Layer 3 of a small transformer language model trained on English Wikipedia (24 layers, counted from 0, width 96).
A neuron's activation on a vector x is squared ReLU(weights . x), where the dot is the dot product.
The model reads these tokens: "que" " de" " Mar" "se" "ille" "," " Re" "al" " M" "ad" "rid" " have" " had" " their" " s" "en" "ior" " y"

The vector x that enters this layer's MLP at each token. A number n stands for (n - 500) times 0.0091.
0 "que": 233,458,383,664,507,551,471,437,676,362,501,592,421,447,406,545,396,342,457,472,607,351,459,479,431,433,614,679,463,783,634,391,560,405,383,655,419,405,543,528,594,638,586,576,596,415,664,456,540,608,648,322,381,476,631,446,531,407,423,512,408,481,407,456,421,665,461,554,231,271,640,519,549,356,532,696,443,617,414,538,449,461,369,618,476,428,402,599,497,415,577,563,600,571,291,357
1 " de": 506,321,421,714,457,449,519,544,511,461,496,581,331,483,472,535,496,397,413,487,393,401,522,503,400,472,672,700,290,658,520,372,608,522,231,506,373,486,491,499,568,499,432,482,581,234,525,445,559,537,576,379,589,451,502,469,501,566,532,479,667,333,616,546,435,639,545,478,349,193,542,620,421,228,531,493,450,353,796,588,352,422,507,476,619,419,336,583,496,555,624,601,613,519,400,350
2 " Mar": 599,371,491,548,406,619,514,516,531,565,465,563,358,548,237,566,417,554,540,450,624,419,411,487,556,483,339,702,262,509,583,439,380,485,272,489,568,500,506,547,449,546,574,511,580,470,571,639,432,704,398,403,613,579,573,602,611,433,536,209,405,301,538,471,503,580,530,456,314,436,378,678,500,344,250,555,378,318,667,593,502,418,597,294,583,723,379,499,478,551,547,388,391,485,509,362
3 "se": 462,569,485,581,501,570,494,617,510,385,471,677,457,576,418,610,419,503,410,433,640,468,216,645,300,380,653,561,528,714,466,473,533,252,253,508,486,404,394,470,454,688,396,548,629,428,472,546,489,558,525,441,341,353,648,317,407,315,396,415,477,354,665,697,498,457,440,602,502,512,713,568,448,368,447,554,473,745,423,524,505,553,502,538,460,367,465,584,644,516,690,519,687,399,452,405
4 "ille": 478,514,341,619,422,500,581,599,528,451,474,549,446,565,355,575,470,308,497,458,544,525,464,575,593,352,711,681,336,569,653,367,578,565,420,643,446,601,414,624,751,663,446,532,443,304,606,500,559,545,662,383,584,442,724,376,601,648,527,368,486,299,451,512,415,658,496,382,441,388,468,664,452,343,492,630,458,640,369,608,385,530,441,464,450,521,250,352,591,386,652,464,609,384,326,537
5 ",": 470,332,616,567,486,546,570,612,468,639,533,592,405,522,452,572,401,442,441,446,525,364,548,565,495,577,617,477,601,659,679,374,601,444,265,497,549,523,506,430,568,483,483,453,576,23,454,615,587,592,454,445,453,553,592,401,626,638,538,344,472,428,569,491,336,538,545,493,361,265,648,523,683,200,361,452,406,621,573,422,310,493,569,613,504,447,476,646,313,408,535,465,413,566,529,450
6 " Re": 486,331,448,576,648,669,515,601,452,419,440,679,232,518,158,521,567,428,413,363,486,388,368,397,492,515,496,648,172,659,445,266,404,392,388,595,380,455,491,611,393,555,495,473,550,407,572,634,486,624,637,420,554,358,630,515,650,559,408,481,643,414,645,523,331,437,504,651,555,447,503,512,421,519,379,388,511,640,619,556,410,395,531,376,509,500,335,611,576,504,630,440,524,548,460,383
7 "al": 628,594,562,785,233,434,303,613,676,492,499,425,484,608,488,736,516,484,568,509,635,301,363,507,562,369,815,637,473,563,589,652,406,462,519,405,520,701,417,536,579,573,595,401,660,304,584,580,484,657,375,444,483,653,498,603,622,477,400,325,470,408,519,472,586,479,400,583,439,433,489,467,436,331,335,408,502,359,595,513,350,540,460,430,465,604,530,462,445,375,555,370,437,526,376,432
8 " M": 620,425,689,442,560,570,309,824,528,516,476,658,454,661,190,484,442,511,547,523,605,401,374,457,707,533,462,540,418,512,538,425,458,421,487,536,501,441,538,560,468,363,428,503,562,434,588,453,440,891,450,440,538,596,615,609,583,332,544,309,442,529,486,479,432,476,464,425,443,538,611,551,403,300,235,530,426,572,735,673,563,485,605,516,605,493,400,489,355,418,643,444,536,365,492,529
9 "ad": 437,506,479,418,474,516,555,400,794,516,601,337,439,676,382,657,503,580,417,550,616,382,324,544,523,490,502,491,562,351,448,374,340,427,281,553,500,482,346,396,464,528,525,505,637,430,657,707,520,551,503,461,397,608,507,474,379,494,557,372,465,163,575,435,411,326,547,670,311,413,509,552,514,328,429,549,544,410,594,454,605,766,493,329,457,578,492,662,477,416,514,503,412,379,272,368
10 "rid": 451,303,234,578,472,458,571,508,626,392,586,408,420,495,612,813,477,508,553,435,644,479,358,521,451,475,660,502,425,627,585,505,476,398,333,487,551,327,426,486,470,594,660,545,583,383,581,456,550,308,674,521,512,637,651,318,524,388,418,333,479,456,424,674,434,437,448,597,365,396,499,411,392,322,259,568,497,589,574,500,332,714,416,425,539,373,416,340,617,470,439,498,488,515,367,298
11 " have": 454,368,399,625,367,513,607,469,634,608,627,627,693,472,357,485,389,457,500,551,581,378,398,389,539,546,539,459,508,694,448,570,511,540,410,377,284,510,476,420,466,523,440,708,584,356,474,734,638,530,584,426,507,519,719,332,618,489,378,624,480,497,520,541,482,351,385,488,474,449,633,568,682,355,384,436,605,441,710,458,299,499,691,598,742,435,375,641,547,423,598,359,745,531,428,464
12 " had": 507,427,382,531,446,416,556,404,604,614,678,649,695,512,341,541,499,409,467,648,567,461,482,478,566,608,452,390,456,640,527,573,412,505,343,481,321,541,586,454,519,591,345,616,484,374,615,738,612,522,525,425,441,595,725,347,632,512,399,567,446,421,530,551,573,350,303,408,433,429,523,435,640,272,372,471,584,508,693,503,333,473,671,735,829,542,458,574,494,428,549,448,733,514,464,502
13 " their": 415,449,525,618,217,486,562,605,515,436,588,610,634,426,559,559,474,582,334,558,615,352,491,623,492,513,454,415,444,504,396,563,448,420,412,376,492,643,644,554,519,667,515,373,542,243,615,587,473,638,576,472,601,519,672,503,607,423,403,576,599,507,609,401,637,452,333,448,379,388,742,714,489,184,353,423,535,519,583,705,383,633,422,630,610,489,614,687,522,521,503,400,425,508,427,325
14 " s": 629,294,658,595,460,433,436,826,685,599,412,440,544,536,305,529,499,573,488,483,429,365,506,350,566,536,525,549,325,672,237,480,565,394,269,310,513,608,482,443,516,474,550,407,514,225,642,423,458,526,539,395,570,430,523,559,535,231,506,452,662,417,449,517,490,587,450,454,569,403,598,458,485,443,338,561,467,504,673,548,237,437,551,631,700,479,390,518,541,514,477,552,438,402,382,432
15 "en": 557,536,407,622,479,426,348,506,589,617,508,194,453,643,491,603,327,545,590,386,511,468,550,505,453,391,397,551,438,497,439,448,429,292,355,611,503,664,526,371,384,607,597,457,752,361,594,575,775,572,453,528,491,457,656,514,557,512,530,348,499,401,533,468,424,236,330,682,464,320,684,487,416,355,366,467,530,489,508,545,576,477,509,407,596,557,501,428,542,304,469,639,568,495,207,611
16 "ior": 417,586,473,471,357,474,411,477,440,462,559,413,530,636,510,655,435,369,483,385,615,381,573,614,537,369,547,578,494,721,505,640,417,380,512,652,516,421,659,513,536,557,571,497,566,431,570,564,554,622,478,481,876,630,656,374,636,451,456,437,199,503,491,554,402,358,557,559,585,441,645,422,307,202,372,494,430,514,522,601,391,631,570,412,568,297,573,251,537,439,449,530,444,375,399,393
17 " y": 592,463,564,641,500,482,329,619,560,463,542,624,661,720,466,469,560,502,548,619,572,325,570,546,747,609,538,435,447,645,428,356,598,357,301,386,319,470,490,560,435,511,399,583,555,390,517,533,412,515,566,613,695,641,542,290,373,509,336,575,685,355,488,454,478,486,503,398,542,557,625,603,546,487,373,486,465,715,725,567,349,445,469,567,600,408,378,663,414,657,424,483,542,318,240,451

Each question shows the input weights of one neuron of the MLP. A number n stands for (n - 500) times 0.0011.

n543: 476,456,519,190,578,600,614,644,510,592,684,531,729,405,563,534,633,676,599,433,532,581,616,445,323,354,513,577,385,720,622,406,628,302,413,566,634,577,557,695,365,316,500,538,475,620,273,395,556,610,650,415,440,494,473,441,293,440,593,487,615,372,603,497,439,470,424,408,618,559,424,460,438,503,335,650,503,536,486,550,525,509,321,347,374,497,584,368,592,460,655,630,372,529,454,556
On which token does it fire most, and how strongly? 3 "se", at about 1.6

n20: 528,473,445,465,551,583,500,570,513,658,497,378,478,459,703,576,215,454,613,326,529,579,516,275,515,712,507,457,302,591,371,510,438,459,480,438,550,413,622,660,518,557,493,643,368,578,578,578,339,591,282,318,415,474,700,585,338,759,441,507,484,570,476,460,537,360,433,431,462,432,403,473,681,730,515,469,555,601,504,664,616,547,464,503,411,702,681,654,276,408,466,343,381,473,562,537
On which token does it fire most, and how strongly? 2 " Mar", at about 0.57

n560: 453,448,477,537,662,437,579,464,431,517,563,671,378,352,589,503,422,378,632,500,479,526,260,388,460,645,552,419,545,529,565,415,503,544,737,494,445,579,563,464,679,120,402,479,579,375,503,359,478,500,445,326,571,413,346,352,618,271,420,522,503,478,425,661,515,564,422,695,626,652,418,416,457,433,557,544,389,482,629,508,537,446,616,476,395,357,438,552,540,621,568,503,506,540,530,420
On which token does it fire most? 1 " de"

n103: 456,480,401,476,624,542,308,495,371,489,562,486,395,431,380,491,669,508,714,479,445,466,679,611,522,311,431,511,598,635,520,489,380,444,368,376,572,469,337,481,590,384,520,492,434,380,633,379,436,483,449,342,542,481,329,624,362,609,487,549,514,536,485,581,444,477,437,351,565,521,580,453,397,611,591,433,561,517,331,363,605,535,436,525,468,507,522,567,618,538,178,506,311,383,429,434
On which token does it fire most? 14 " s"

n362: 473,635,420,759,596,599,533,446,385,546,430,465,454,483,401,462,500,629,618,331,544,537,302,653,556,430,624,379,480,456,555,615,402,527,463,508,400,503,362,497,494,520,659,580,593,657,410,315,416,351,540,554,458,511,568,448,648,590,519,503,542,473,603,482,472,552,221,500,583,539,448,599,470,571,418,599,512,397,418,523,417,533,612,542,465,600,657,634,303,419,384,478,621,500,673,517
Its two highest activations, in order, are on tokens 7 "al", 3 "se"

n159: 512,490,654,442,497,529,328,458,474,470,423,445,491,521,434,401,559,446,497,515,435,669,687,454,440,591,590,406,400,548,667,408,429,491,491,475,521,412,420,623,693,848,371,652,450,512,528,567,429,531,541,430,460,392,473,441,488,401,433,438,619,563,568,299,514,539,355,557,341,592,458,459,777,460,589,461,412,401,460,395,419,641,442,628,465,583,581,413,525,665,435,432,589,506,626,518
On which token does it fire most? 12 " had"

n254: 686,451,797,392,605,493,379,369,381,581,599,385,582,441,433,461,641,449,530,307,503,504,210,721,586,641,615,415,517,687,650,483,398,511,718,413,701,350,515,508,541,442,469,346,480,391,544,629,465,577,438,489,399,543,454,399,664,662,473,553,398,532,745,456,647,462,488,579,633,463,466,472,454,586,572,355,556,379,547,616,315,659,460,578,423,542,399,253,526,535,605,777,527,559,395,343
On which three tokens does it fire most, strongest first? 7 "al", 16 "ior", 5 ","

n313: 566,351,294,579,681,247,504,600,523,698,634,522,287,435,414,634,483,183,666,393,545,601,551,643,409,598,527,487,668,513,352,391,464,562,523,345,504,240,548,565,729,444,359,594,548,630,335,328,449,613,573,479,461,611,692,551,371,500,496,575,670,649,609,476,454,521,356,681,521,603,524,398,573,540,460,415,612,487,493,482,352,665,468,572,446,549,309,433,459,602,463,552,484,543,518,456
On which token does it fire most? 10 "rid"

n349: 447,569,612,385,514,354,799,372,393,500,609,420,524,668,281,586,592,428,367,693,603,635,639,618,248,369,468,434,430,547,597,460,550,454,633,531,551,340,504,710,388,484,393,525,466,270,364,455,484,469,532,540,312,696,526,594,542,415,683,500,610,600,576,509,659,477,343,423,497,555,503,389,646,647,496,589,578,613,507,535,343,500,575,389,477,531,334,223,558,627,513,556,438,436,524,649
On which three tokens does it fire most, strongest first? 12 " had", 4 "ille", 10 "rid"

n465: 412,551,431,369,308,466,491,500,393,663,531,662,272,385,357,437,271,513,515,651,526,500,608,297,659,635,421,520,480,484,449,546,453,713,453,530,694,603,530,496,604,608,503,569,350,486,536,569,275,454,344,617,185,552,601,579,632,503,805,469,413,475,455,581,393,380,602,537,486,619,564,497,510,608,851,385,669,684,615,525,277,497,529,440,448,559,548,442,574,703,445,473,546,544,515,449
Its two highest activations, in order, are on tokens 12 " had", 2 " Mar"

n390: 620,429,632,592,573,539,599,456,419,402,434,410,734,530,592,352,628,246,401,503,515,526,603,394,503,624,380,533,632,491,417,441,491,447,548,559,587,497,309,450,483,464,580,559,287,391,584,525,453,409,573,478,637,407,459,463,526,410,587,693,530,367,516,531,458,351,707,338,513,345,396,624,454,736,426,600,429,500,529,685,442,581,610,641,453,569,572,477,371,599,460,643,646,561,493,365
Its two highest activations, in order, are on tokens 17 " y", 14 " s"

n513: 623,509,611,363,496,503,810,421,533,389,656,648,310,291,606,434,597,417,482,636,339,351,757,539,632,414,378,536,743,594,514,448,381,427,430,510,625,533,493,482,655,513,350,477,558,557,536,401,373,490,591,486,530,394,462,562,587,480,352,431,368,724,535,666,493,567,582,405,581,761,567,331,570,564,626,728,370,534,653,396,477,655,647,477,407,603,427,266,525,469,551,520,591,355,635,381
On which token does it fire most, and how strongly? 16 "ior", at about 0.2

n387: 650,578,468,480,608,464,411,339,379,534,500,411,594,460,458,509,331,435,399,463,418,704,303,632,686,515,591,465,547,404,567,595,471,559,509,378,414,412,556,422,572,509,549,500,693,586,386,433,524,459,530,776,471,640,485,549,623,688,520,454,538,347,651,442,420,634,563,676,406,593,375,586,563,479,517,525,476,500,465,590,477,566,748,403,405,508,623,487,409,646,503,318,549,398,650,657
Its two highest activations, in order, are on tokens 2 " Mar", 9 "ad"

n296: 408,438,456,550,632,338,619,405,364,432,416,604,525,612,464,616,601,490,654,248,401,372,386,465,386,560,520,633,519,465,470,636,465,409,399,525,524,585,525,661,425,425,686,538,153,521,569,580,567,478,513,589,481,393,619,460,277,600,316,363,297,531,517,521,659,470,515,657,394,542,657,369,276,497,717,611,473,408,288,428,430,497,594,300,621,477,574,430,454,577,380,468,393,421,625,447
On which token does it fire most? 16 "ior"

n350: 521,322,484,444,482,464,324,557,709,278,510,284,572,286,619,548,531,415,514,514,422,500,609,413,489,378,473,513,654,506,443,427,516,473,693,458,454,619,431,345,518,352,530,664,503,668,465,450,351,609,414,787,558,405,418,359,386,539,558,544,634,472,302,615,447,515,674,359,483,609,434,588,434,645,745,548,601,686,665,452,618,318,532,425,544,332,582,443,625,466,412,477,286,407,496,567
On which token does it fire most, and how strongly? 17 " y", at about 0.59

n93: 461,547,542,400,561,721,585,545,384,638,519,631,301,466,561,465,379,469,405,474,288,524,587,422,490,332,572,457,454,407,456,536,405,567,586,292,612,439,753,659,595,346,447,385,581,608,503,497,481,494,684,555,631,485,352,639,393,494,510,487,469,519,442,597,367,435,580,443,600,397,621,433,709,333,370,417,719,456,507,596,358,478,622,460,449,405,332,410,629,535,554,433,712,534,547,497
Its two highest activations, in order, are on tokens 6 " Re", 1 " de"

n449: 625,268,445,503,569,500,500,402,506,563,604,443,407,750,449,356,464,251,665,526,404,480,561,776,524,603,446,447,700,494,458,518,556,657,416,319,567,400,350,562,587,641,510,645,582,413,527,471,406,402,300,708,432,566,444,381,572,416,469,374,425,609,305,561,509,500,630,397,589,513,446,542,419,349,507,510,497,370,547,537,659,634,644,615,497,459,486,375,431,365,378,528,585,506,548,711
On which three tokens does it fire most, strongest first? 5 ",", 12 " had", 16 "ior"

n482: 512,414,362,597,640,362,700,460,534,439,458,578,484,720,487,485,392,727,465,497,375,569,486,595,684,557,429,382,514,514,364,576,383,395,336,367,389,424,404,703,474,622,624,523,469,488,537,500,399,469,675,594,331,394,491,533,478,689,538,554,448,427,572,508,347,399,403,557,397,640,584,473,544,549,683,470,417,553,488,349,474,500,494,460,357,538,491,407,464,556,375,543,500,424,712,668
On which token does it fire most, and how strongly? 9 "ad", at about 0.57

n557: 532,582,503,474,511,376,606,617,493,580,500,754,327,289,669,486,434,360,467,288,517,467,536,732,407,413,435,614,470,599,359,500,553,440,416,358,432,356,579,593,426,419,710,695,500,410,381,249,340,516,653,571,637,614,560,579,335,513,519,601,477,712,318,438,507,571,428,485,581,634,340,472,568,466,395,636,393,531,644,540,398,557,428,647,264,610,269,402,333,448,517,447,556,561,688,654
On which token does it fire most? 10 "rid"

n23: 597,551,450,566,365,461,316,431,539,651,540,483,277,412,457,538,506,509,520,628,400,490,570,475,342,543,494,431,437,442,341,503,444,606,485,380,625,313,503,599,589,536,372,521,747,462,442,524,321,515,497,462,571,517,244,537,559,565,620,565,512,597,295,453,242,624,524,418,384,606,557,552,663,626,463,475,559,521,478,503,365,583,304,679,444,426,262,406,517,531,371,399,628,470,533,405
On which three tokens does it fire most, strongest first? 14 " s", 17 " y", 1 " de"

n139: 361,485,651,484,565,621,515,351,430,674,409,424,546,476,460,462,419,352,497,482,635,540,763,360,549,549,480,405,430,453,411,527,355,392,593,461,560,503,522,553,407,466,388,541,574,485,602,557,442,442,244,547,333,394,564,474,540,316,503,546,533,435,343,591,548,448,491,515,529,630,513,601,718,432,547,515,303,429,338,472,535,583,380,584,506,507,515,573,371,486,601,433,432,401,432,592
On which three tokens does it fire most, strongest first? 12 " had", 9 "ad", 15 "en"

n112: 459,488,767,475,762,604,619,542,497,382,530,465,546,540,621,534,571,500,757,657,353,323,697,638,529,734,493,539,312,681,493,408,413,544,503,525,782,429,583,532,407,477,424,481,585,524,437,626,446,471,428,565,394,412,429,613,415,410,442,466,323,503,527,416,383,434,624,579,333,500,497,540,238,418,620,638,523,648,437,614,277,608,322,439,477,526,496,339,624,450,446,519,573,539,653,576
On which token does it fire most? 16 "ior"

n155: 235,339,403,694,510,497,606,655,447,512,377,416,770,535,401,520,448,457,438,399,414,486,479,649,510,371,462,584,460,491,443,533,605,572,612,430,420,616,594,555,466,525,538,515,618,497,293,551,596,381,557,625,488,536,438,471,582,444,434,407,540,457,432,341,575,724,637,483,644,567,369,484,530,525,622,542,516,465,256,632,447,386,477,531,664,525,643,473,423,452,564,562,576,434,555,93
On which token does it fire most, and how strongly? 4 "ille", at about 1

n170: 389,554,442,525,531,463,425,497,494,372,583,528,500,626,519,485,733,551,663,506,635,553,458,633,403,330,410,531,517,703,509,539,511,521,716,447,305,556,288,566,298,471,602,531,445,476,445,243,476,492,575,560,421,324,393,482,534,435,459,479,503,668,432,529,580,576,407,274,554,390,440,538,563,500,513,553,479,431,469,351,558,701,479,455,621,500,413,546,470,532,304,418,619,437,456,471
On which token does it fire most? 10 "rid"

n122: 668,493,492,524,606,547,569,601,514,666,534,713,458,381,419,607,412,577,430,500,722,473,720,348,640,472,539,530,602,570,593,551,552,526,530,530,494,615,525,630,479,530,576,532,519,400,471,520,509,419,458,611,462,386,241,531,371,552,592,608,377,575,426,604,475,652,553,545,604,580,563,298,439,664,518,543,543,380,553,492,376,547,589,440,557,568,681,438,458,500,548,421,428,408,373,486
Its two highest activations, in order, are on tokens 14 " s", 7 "al"

n494: 443,167,456,377,571,413,546,559,592,335,356,624,437,240,433,493,370,357,546,550,516,308,462,606,525,477,471,395,503,525,467,525,637,600,679,516,668,560,457,486,564,571,523,528,597,620,569,612,464,472,312,707,471,460,393,533,409,382,372,424,535,604,600,675,506,441,587,514,736,655,515,470,555,384,675,500,285,718,637,515,301,423,441,395,566,443,574,462,378,467,352,608,500,597,493,647
On which token does it fire most, and how strongly? 14 " s", at about 0.13

n25: 453,544,625,629,758,366,514,487,479,428,457,563,572,492,772,341,429,562,530,695,585,368,349,529,306,674,433,462,472,483,655,255,462,435,589,459,474,432,377,648,466,497,500,527,396,875,452,426,475,253,409,395,681,563,500,401,553,497,393,408,678,732,339,592,483,573,771,303,598,459,418,386,460,444,677,661,507,469,688,443,364,596,644,486,582,527,425,336,549,479,482,384,557,678,594,479
On which token does it fire most, and how strongly? 10 "rid", at about 0.31